Layer 5 of a small transformer language model trained on English Wikipedia (14 layers, counted from 0, width 128).
Take only the direct path to the model's output, skipping the later layers: a vector added to the residual stream pushes a token's score in proportion to its dot product with that token's output vector.

Output vectors of the tokens that the questions are about. A number n stands for (n - 128) times 0.01.
" and": 132, 124, 100, 136, 151, 120, 122, 126, 101, 118, 113, 169, 119, 132, 100, 90, 133, 115, 138, 136, 156, 126, 150, 159, 145, 143, 128, 134, 132, 133, 130, 124, 133, 152, 150, 125, 104, 109, 101, 108, 125, 113, 141, 92, 128, 163, 117, 124, 162, 138, 138, 142, 150, 128, 112, 111, 111, 114, 129, 173, 122, 168, 128, 142, 136, 90, 119, 161, 92, 91, 71, 153, 150, 145, 104, 126, 91, 136, 101, 136, 137, 86, 106, 83, 59, 162, 146, 88, 81, 129, 113, 178, 124, 168, 138, 98, 155, 91, 129, 166, 137, 123, 147, 125, 160, 166, 121, 137, 152, 130, 151, 102, 100, 117, 129, 129, 157, 169, 112, 141, 122, 146, 163, 142, 178, 130, 108, 106
"ore": 179, 166, 102, 122, 158, 108, 108, 67, 118, 129, 78, 107, 91, 111, 155, 119, 178, 128, 125, 123, 135, 152, 127, 142, 123, 112, 101, 123, 82, 125, 180, 77, 132, 137, 168, 177, 201, 125, 134, 138, 141, 190, 108, 110, 88, 116, 112, 114, 141, 174, 119, 158, 149, 123, 143, 121, 156, 117, 60, 119, 136, 195, 113, 102, 129, 173, 114, 113, 109, 158, 145, 125, 110, 83, 215, 123, 138, 206, 139, 108, 130, 116, 149, 146, 157, 114, 149, 156, 118, 145, 115, 96, 99, 136, 146, 89, 80, 133, 101, 116, 154, 154, 142, 166, 131, 133, 113, 119, 137, 98, 126, 150, 177, 88, 67, 116, 123, 132, 122, 115, 117, 68, 58, 224, 153, 172, 94, 128
"pe": 167, 110, 77, 125, 75, 160, 186, 101, 105, 133, 122, 106, 108, 84, 201, 132, 112, 131, 104, 136, 164, 49, 131, 147, 139, 141, 169, 190, 60, 88, 76, 116, 101, 113, 143, 154, 142, 107, 135, 135, 111, 121, 129, 100, 140, 151, 191, 107, 133, 128, 128, 125, 137, 89, 147, 68, 144, 165, 108, 161, 173, 123, 117, 146, 121, 170, 137, 127, 171, 155, 117, 81, 150, 126, 105, 149, 100, 149, 167, 82, 67, 121, 103, 183, 99, 140, 109, 62, 189, 190, 134, 138, 63, 77, 72, 118, 81, 144, 72, 120, 114, 175, 143, 100, 128, 187, 140, 150, 129, 79, 118, 165, 92, 79, 177, 147, 114, 136, 79, 171, 129, 129, 107, 139, 87, 117, 179, 116
" style": 107, 107, 127, 129, 119, 181, 137, 56, 132, 138, 185, 160, 133, 204, 132, 78, 96, 156, 125, 121, 116, 108, 162, 145, 144, 92, 139, 103, 90, 67, 124, 87, 104, 182, 168, 138, 121, 150, 142, 107, 72, 126, 94, 146, 137, 103, 120, 197, 85, 122, 83, 93, 123, 126, 81, 107, 82, 144, 125, 156, 132, 139, 141, 138, 92, 97, 174, 120, 144, 156, 145, 166, 98, 169, 182, 113, 154, 154, 171, 95, 109, 110, 125, 138, 80, 120, 148, 131, 169, 122, 124, 95, 83, 176, 37, 180, 123, 102, 121, 111, 93, 140, 124, 141, 86, 215, 89, 121, 104, 121, 109, 124, 154, 88, 133, 161, 125, 120, 90, 105, 116, 154, 141, 136, 124, 104, 120, 77
"ague": 80, 182, 167, 200, 92, 172, 95, 132, 119, 134, 134, 5, 124, 159, 89, 133, 157, 132, 213, 111, 139, 65, 112, 112, 123, 59, 53, 111, 157, 101, 77, 132, 116, 157, 194, 130, 139, 164, 177, 143, 62, 183, 54, 104, 194, 173, 178, 151, 142, 192, 121, 116, 98, 115, 78, 129, 178, 106, 117, 105, 217, 46, 154, 174, 121, 53, 190, 38, 97, 94, 149, 109, 90, 134, 203, 128, 151, 110, 103, 100, 179, 85, 137, 144, 147, 142, 52, 103, 184, 92, 60, 124, 91, 113, 148, 124, 88, 174, 67, 115, 181, 186, 166, 199, 125, 144, 111, 121, 90, 169, 68, 165, 187, 105, 136, 132, 138, 93, 111, 146, 160, 156, 74, 138, 125, 135, 203, 71
"dom": 118, 176, 147, 205, 53, 143, 134, 109, 119, 131, 148, 96, 209, 135, 111, 136, 153, 193, 88, 129, 60, 60, 116, 136, 63, 142, 129, 165, 101, 82, 77, 79, 76, 158, 110, 178, 132, 159, 165, 121, 103, 136, 48, 93, 175, 157, 132, 154, 135, 100, 131, 111, 161, 102, 55, 50, 95, 169, 65, 176, 200, 125, 170, 117, 165, 112, 173, 152, 181, 127, 121, 111, 164, 219, 145, 100, 159, 113, 107, 168, 93, 116, 52, 131, 105, 145, 151, 126, 214, 165, 136, 59, 92, 111, 91, 178, 78, 122, 142, 100, 169, 165, 250, 216, 107, 191, 157, 205, 43, 112, 110, 139, 182, 65, 119, 134, 173, 112, 72, 111, 72, 79, 168, 129, 104, 51, 136, 102
"iness": 133, 144, 127, 125, 157, 115, 160, 117, 155, 138, 133, 81, 172, 178, 176, 190, 158, 142, 208, 122, 91, 174, 87, 94, 124, 103, 53, 131, 105, 39, 80, 82, 111, 190, 134, 157, 182, 150, 146, 233, 131, 163, 136, 95, 156, 117, 105, 148, 191, 230, 55, 156, 132, 158, 103, 139, 168, 161, 153, 219, 121, 105, 164, 126, 102, 178, 130, 79, 122, 141, 134, 136, 116, 194, 84, 71, 216, 238, 149, 165, 99, 99, 127, 152, 143, 146, 135, 104, 89, 134, 123, 148, 159, 133, 138, 96, 76, 145, 154, 82, 146, 170, 165, 168, 118, 146, 76, 146, 116, 119, 132, 114, 127, 60, 71, 160, 114, 189, 76, 103, 137, 101, 90, 128, 178, 120, 201, 48
" Preceded": 171, 174, 148, 152, 123, 154, 157, 157, 133, 166, 116, 40, 172, 124, 197, 109, 136, 125, 188, 117, 26, 94, 119, 125, 141, 128, 135, 131, 144, 121, 146, 143, 91, 95, 148, 108, 121, 126, 163, 209, 151, 135, 119, 118, 122, 78, 140, 156, 102, 108, 139, 158, 135, 93, 120, 116, 77, 104, 126, 135, 149, 113, 131, 113, 155, 198, 115, 105, 142, 168, 146, 99, 116, 120, 191, 69, 132, 177, 166, 64, 69, 148, 157, 145, 141, 152, 83, 102, 148, 186, 91, 147, 52, 156, 38, 200, 57, 145, 109, 125, 105, 151, 154, 173, 146, 170, 80, 118, 27, 106, 94, 187, 157, 177, 52, 164, 142, 118, 110, 99, 113, 97, 92, 195, 73, 114, 135, 135

Each question shows what one neuron of this layer's MLP adds at an activation of 1. A number n stands for (n - 128) times 0.0028.

n158: 88, 136, 133, 117, 124, 108, 113, 149, 137, 108, 141, 108, 141, 76, 104, 142, 105, 126, 138, 119, 140, 124, 135, 109, 122, 168, 115, 152, 134, 118, 139, 144, 96, 150, 143, 151, 147, 144, 143, 137, 171, 131, 154, 140, 105, 134, 143, 135, 159, 101, 142, 159, 157, 124, 102, 141, 151, 85, 92, 137, 96, 130, 142, 102, 190, 141, 114, 95, 130, 116, 86, 186, 94, 109, 106, 111, 141, 172, 110, 114, 136, 93, 170, 153, 163, 124, 130, 120, 74, 106, 106, 112, 144, 116, 114, 106, 176, 173, 152, 132, 117, 129, 135, 147, 128, 143, 170, 153, 166, 107, 116, 135, 150, 164, 117, 102, 135, 173, 136, 96, 158, 177, 134, 111, 103, 113, 146, 119
Which of these tokens does it push up most? "iness"

n138: 143, 146, 153, 121, 144, 116, 99, 118, 124, 130, 143, 109, 88, 150, 117, 104, 167, 132, 145, 38, 130, 114, 136, 149, 153, 164, 97, 90, 130, 137, 111, 90, 72, 142, 161, 155, 131, 138, 110, 130, 101, 161, 125, 155, 141, 162, 151, 108, 135, 164, 100, 70, 123, 90, 144, 135, 153, 117, 165, 120, 81, 126, 144, 60, 118, 107, 64, 175, 100, 127, 134, 121, 114, 126, 109, 144, 125, 123, 101, 84, 148, 152, 122, 146, 154, 96, 142, 188, 110, 114, 107, 149, 123, 135, 126, 120, 140, 110, 125, 167, 145, 143, 116, 162, 105, 135, 118, 181, 91, 123, 107, 127, 98, 152, 114, 117, 136, 137, 152, 77, 96, 99, 140, 102, 133, 181, 143, 146
Which of these tokens does it push up most? "ore"

n202: 139, 103, 96, 155, 125, 100, 175, 167, 123, 174, 154, 146, 160, 118, 116, 129, 124, 147, 129, 146, 98, 98, 74, 108, 125, 123, 113, 122, 117, 114, 80, 141, 105, 101, 111, 146, 150, 112, 77, 95, 145, 148, 138, 153, 159, 125, 135, 132, 156, 100, 78, 123, 103, 146, 133, 129, 135, 177, 127, 122, 130, 167, 125, 135, 132, 119, 99, 145, 112, 108, 130, 111, 88, 133, 148, 118, 167, 105, 149, 135, 131, 114, 146, 151, 175, 150, 108, 130, 173, 111, 156, 104, 119, 93, 126, 89, 182, 84, 121, 140, 149, 136, 107, 165, 127, 181, 150, 94, 141, 145, 123, 105, 178, 108, 131, 121, 138, 112, 98, 97, 130, 118, 145, 129, 123, 156, 136, 160
Which of these tokens does it push up most? "dom"

n83: 108, 90, 146, 88, 138, 160, 102, 131, 135, 143, 121, 154, 134, 121, 142, 193, 170, 136, 120, 126, 144, 120, 129, 150, 133, 152, 113, 117, 98, 126, 133, 88, 102, 77, 157, 118, 133, 125, 173, 116, 122, 113, 111, 95, 148, 136, 147, 155, 95, 106, 108, 179, 145, 118, 149, 127, 140, 151, 147, 103, 152, 75, 123, 133, 128, 81, 149, 103, 141, 108, 125, 121, 83, 96, 108, 151, 126, 148, 140, 140, 135, 127, 127, 125, 103, 133, 137, 114, 124, 161, 142, 136, 130, 126, 140, 96, 171, 159, 169, 98, 100, 126, 123, 145, 97, 133, 123, 103, 106, 135, 91, 150, 141, 151, 124, 84, 170, 138, 135, 120, 133, 91, 88, 113, 117, 141, 162, 130
Pushed down most: " and"

n333: 109, 156, 112, 161, 132, 129, 106, 118, 95, 105, 120, 129, 127, 88, 185, 136, 136, 102, 146, 163, 96, 182, 148, 151, 85, 137, 80, 203, 130, 103, 108, 124, 90, 146, 127, 93, 120, 101, 135, 120, 145, 136, 102, 139, 145, 142, 101, 151, 172, 126, 80, 114, 111, 130, 147, 152, 125, 144, 157, 114, 130, 148, 149, 186, 95, 140, 120, 134, 139, 97, 172, 119, 110, 126, 119, 139, 120, 136, 86, 156, 138, 150, 129, 133, 130, 128, 138, 191, 120, 162, 132, 152, 137, 105, 144, 110, 150, 109, 103, 128, 104, 133, 83, 90, 131, 92, 123, 104, 112, 118, 136, 142, 169, 107, 108, 102, 139, 121, 95, 174, 116, 110, 96, 145, 140, 152, 165, 98
Which three tokens does it push up most, strongest first? "iness", "ore", "ague"

n406: 120, 143, 131, 144, 98, 142, 184, 138, 125, 123, 111, 124, 127, 112, 93, 159, 122, 145, 136, 148, 178, 121, 124, 93, 99, 128, 107, 120, 131, 121, 121, 143, 129, 138, 134, 135, 145, 161, 110, 149, 155, 134, 105, 99, 178, 161, 109, 140, 164, 145, 101, 126, 118, 140, 132, 159, 128, 136, 127, 116, 135, 185, 160, 78, 112, 145, 113, 144, 148, 200, 92, 94, 134, 102, 131, 105, 123, 155, 125, 125, 128, 153, 125, 162, 124, 141, 115, 128, 107, 87, 161, 162, 163, 138, 101, 107, 162, 109, 74, 124, 141, 116, 112, 130, 146, 120, 141, 118, 137, 108, 174, 143, 132, 157, 129, 132, 141, 75, 183, 134, 110, 142, 158, 139, 105, 77, 169, 130
Which two tokens does it push up most, strongest first? "iness", "pe"

n63: 183, 152, 118, 121, 149, 124, 156, 136, 99, 164, 140, 147, 107, 129, 113, 102, 122, 144, 140, 126, 117, 157, 162, 110, 131, 145, 142, 114, 161, 197, 163, 136, 132, 95, 124, 104, 160, 168, 134, 136, 124, 130, 150, 118, 121, 93, 107, 130, 104, 145, 170, 178, 123, 146, 98, 146, 99, 138, 129, 126, 112, 139, 188, 134, 104, 142, 121, 157, 128, 114, 94, 108, 139, 74, 155, 143, 108, 115, 103, 142, 104, 130, 101, 114, 102, 122, 130, 149, 125, 156, 137, 136, 135, 135, 104, 132, 121, 152, 120, 121, 153, 69, 164, 140, 114, 143, 124, 146, 117, 146, 90, 121, 147, 149, 108, 143, 127, 170, 115, 114, 144, 198, 131, 155, 119, 117, 52, 148
Which three tokens does it push up most, strongest first? " Preceded", " and", "ore"

n134: 102, 151, 166, 116, 124, 128, 142, 91, 132, 162, 76, 102, 133, 139, 163, 106, 106, 109, 129, 171, 130, 137, 163, 113, 142, 97, 138, 126, 126, 113, 149, 161, 115, 163, 133, 116, 109, 93, 140, 96, 100, 124, 116, 149, 139, 91, 104, 139, 149, 127, 152, 161, 127, 98, 140, 125, 129, 118, 129, 167, 80, 135, 124, 154, 136, 88, 161, 91, 156, 130, 133, 151, 161, 155, 100, 117, 166, 152, 138, 133, 140, 129, 96, 122, 99, 159, 137, 133, 111, 154, 118, 113, 164, 103, 127, 133, 129, 138, 141, 163, 144, 127, 129, 102, 136, 98, 176, 118, 140, 126, 174, 151, 98, 94, 136, 136, 122, 170, 121, 148, 169, 130, 127, 122, 155, 79, 132, 99
Which of these tokens does it push up most? "iness"

n186: 164, 146, 108, 141, 117, 131, 147, 147, 139, 109, 160, 167, 122, 127, 128, 179, 146, 101, 152, 138, 116, 137, 141, 115, 91, 129, 123, 150, 148, 107, 149, 133, 108, 155, 150, 114, 65, 141, 92, 135, 108, 104, 109, 112, 116, 88, 122, 110, 124, 88, 131, 120, 110, 110, 178, 142, 159, 82, 163, 134, 135, 119, 159, 125, 181, 145, 130, 64, 154, 159, 105, 158, 114, 122, 164, 127, 138, 122, 125, 147, 156, 135, 144, 132, 133, 159, 102, 112, 137, 199, 160, 146, 117, 122, 134, 110, 125, 134, 91, 107, 143, 121, 147, 139, 121, 131, 109, 138, 83, 157, 143, 118, 160, 179, 40, 119, 122, 101, 127, 107, 94, 128, 97, 53, 111, 160, 126, 122
Which three tokens does it push up most, strongest first? " Preceded", "ague", "iness"

n144: 102, 115, 85, 148, 97, 132, 147, 171, 140, 127, 126, 108, 158, 104, 160, 144, 126, 102, 157, 123, 135, 156, 96, 159, 124, 108, 130, 117, 93, 123, 120, 171, 142, 136, 134, 119, 128, 137, 134, 123, 80, 102, 141, 94, 154, 167, 48, 152, 164, 101, 108, 114, 107, 118, 155, 82, 144, 146, 102, 150, 112, 154, 102, 91, 94, 148, 104, 110, 148, 101, 118, 124, 101, 167, 83, 122, 133, 148, 156, 136, 150, 102, 136, 143, 124, 118, 116, 126, 149, 163, 129, 104, 151, 119, 158, 157, 150, 89, 158, 126, 157, 138, 99, 197, 102, 94, 147, 156, 150, 122, 107, 133, 123, 147, 131, 128, 114, 117, 138, 152, 97, 161, 95, 146, 131, 89, 167, 167
Which of these tokens does it push up most? "iness"

n13: 185, 86, 126, 146, 154, 180, 138, 133, 152, 146, 83, 84, 121, 110, 123, 148, 128, 117, 85, 141, 168, 197, 112, 130, 108, 140, 151, 153, 138, 155, 139, 111, 89, 122, 132, 96, 106, 173, 121, 104, 79, 156, 127, 158, 134, 151, 154, 157, 159, 65, 98, 106, 135, 116, 110, 118, 134, 118, 92, 143, 91, 157, 127, 87, 130, 84, 149, 77, 173, 104, 182, 104, 115, 113, 138, 115, 135, 111, 130, 129, 135, 122, 115, 116, 113, 188, 135, 111, 104, 177, 136, 116, 133, 127, 113, 122, 109, 159, 94, 111, 136, 148, 160, 115, 94, 143, 132, 119, 112, 118, 159, 112, 124, 120, 97, 141, 116, 133, 149, 117, 177, 117, 143, 144, 160, 132, 153, 126
Pushed down most: " and"

n46: 144, 119, 82, 153, 129, 169, 134, 142, 164, 121, 162, 148, 139, 134, 173, 125, 120, 126, 123, 126, 145, 144, 145, 164, 141, 89, 122, 81, 125, 174, 170, 151, 175, 112, 123, 67, 104, 164, 123, 121, 133, 135, 167, 108, 149, 97, 141, 155, 79, 106, 174, 139, 122, 115, 120, 147, 176, 160, 149, 114, 112, 171, 126, 185, 143, 126, 165, 136, 136, 150, 119, 140, 144, 165, 108, 152, 146, 85, 128, 116, 118, 112, 138, 106, 101, 119, 140, 78, 122, 157, 128, 161, 112, 130, 170, 121, 123, 121, 90, 133, 107, 114, 128, 126, 93, 151, 163, 131, 86, 148, 116, 150, 111, 93, 131, 99, 167, 128, 130, 147, 93, 63, 155, 146, 109, 133, 102, 115
Which of these tokens does it push up most? " and"

n461: 128, 146, 175, 145, 163, 108, 139, 168, 145, 158, 119, 96, 134, 89, 87, 110, 157, 79, 132, 134, 150, 129, 97, 113, 127, 158, 157, 104, 126, 146, 105, 167, 103, 118, 116, 116, 148, 144, 153, 121, 137, 112, 120, 177, 142, 89, 122, 128, 174, 107, 115, 155, 105, 108, 111, 81, 120, 95, 132, 166, 117, 126, 139, 136, 155, 118, 95, 90, 129, 122, 80, 97, 101, 117, 150, 148, 187, 107, 126, 131, 164, 90, 137, 128, 152, 150, 155, 110, 131, 127, 114, 163, 121, 131, 107, 107, 114, 147, 100, 137, 146, 119, 106, 117, 95, 105, 139, 162, 96, 138, 114, 137, 96, 158, 145, 143, 112, 112, 122, 110, 103, 104, 112, 130, 53, 124, 129, 123
Pushed down most: " style"

n88: 102, 139, 108, 106, 113, 184, 96, 122, 118, 158, 130, 77, 77, 129, 184, 146, 105, 156, 138, 145, 109, 119, 140, 99, 109, 135, 147, 124, 115, 138, 163, 145, 136, 150, 143, 132, 105, 153, 177, 120, 142, 144, 128, 113, 119, 132, 145, 113, 103, 137, 108, 131, 87, 155, 112, 122, 79, 153, 131, 133, 139, 109, 156, 113, 113, 115, 137, 121, 95, 149, 125, 114, 102, 158, 92, 139, 104, 113, 170, 101, 119, 165, 112, 149, 178, 88, 87, 127, 113, 149, 139, 86, 114, 159, 117, 102, 110, 123, 143, 157, 129, 148, 133, 158, 113, 188, 117, 141, 112, 118, 107, 142, 113, 173, 85, 143, 97, 128, 132, 115, 124, 92, 112, 78, 151, 110, 149, 113
Which of these tokens does it push up most? " Preceded"

n123: 128, 156, 141, 160, 123, 106, 128, 126, 145, 168, 156, 155, 171, 142, 132, 115, 152, 80, 124, 121, 127, 128, 177, 170, 173, 123, 94, 124, 93, 129, 167, 102, 105, 139, 150, 166, 127, 169, 127, 101, 126, 128, 118, 139, 116, 142, 170, 113, 132, 124, 90, 159, 123, 90, 116, 177, 155, 89, 148, 131, 111, 98, 131, 119, 165, 147, 126, 159, 111, 170, 98, 156, 174, 160, 162, 109, 98, 134, 76, 117, 109, 125, 164, 110, 117, 136, 99, 129, 132, 180, 118, 122, 116, 137, 155, 112, 92, 72, 89, 148, 166, 124, 147, 146, 151, 114, 105, 166, 145, 129, 141, 96, 143, 118, 143, 89, 121, 141, 105, 86, 79, 161, 82, 126, 77, 152, 114, 86
Which of these tokens does it push up most? "ore"

n274: 82, 32, 145, 147, 133, 109, 140, 95, 153, 127, 133, 92, 173, 136, 98, 152, 99, 83, 161, 128, 171, 151, 116, 125, 158, 117, 129, 109, 117, 141, 144, 137, 129, 159, 148, 107, 142, 121, 171, 104, 93, 139, 165, 149, 130, 120, 145, 132, 139, 146, 138, 83, 115, 153, 93, 181, 136, 151, 173, 159, 147, 133, 145, 134, 140, 141, 107, 128, 117, 115, 150, 149, 141, 160, 157, 80, 74, 112, 116, 124, 153, 157, 130, 112, 109, 112, 134, 133, 148, 132, 127, 129, 134, 111, 141, 148, 56, 125, 133, 132, 155, 120, 93, 136, 120, 155, 106, 139, 105, 139, 143, 104, 109, 112, 116, 109, 131, 108, 129, 120, 108, 100, 100, 134, 114, 117, 167, 123
Which of these tokens does it push up most? "ague"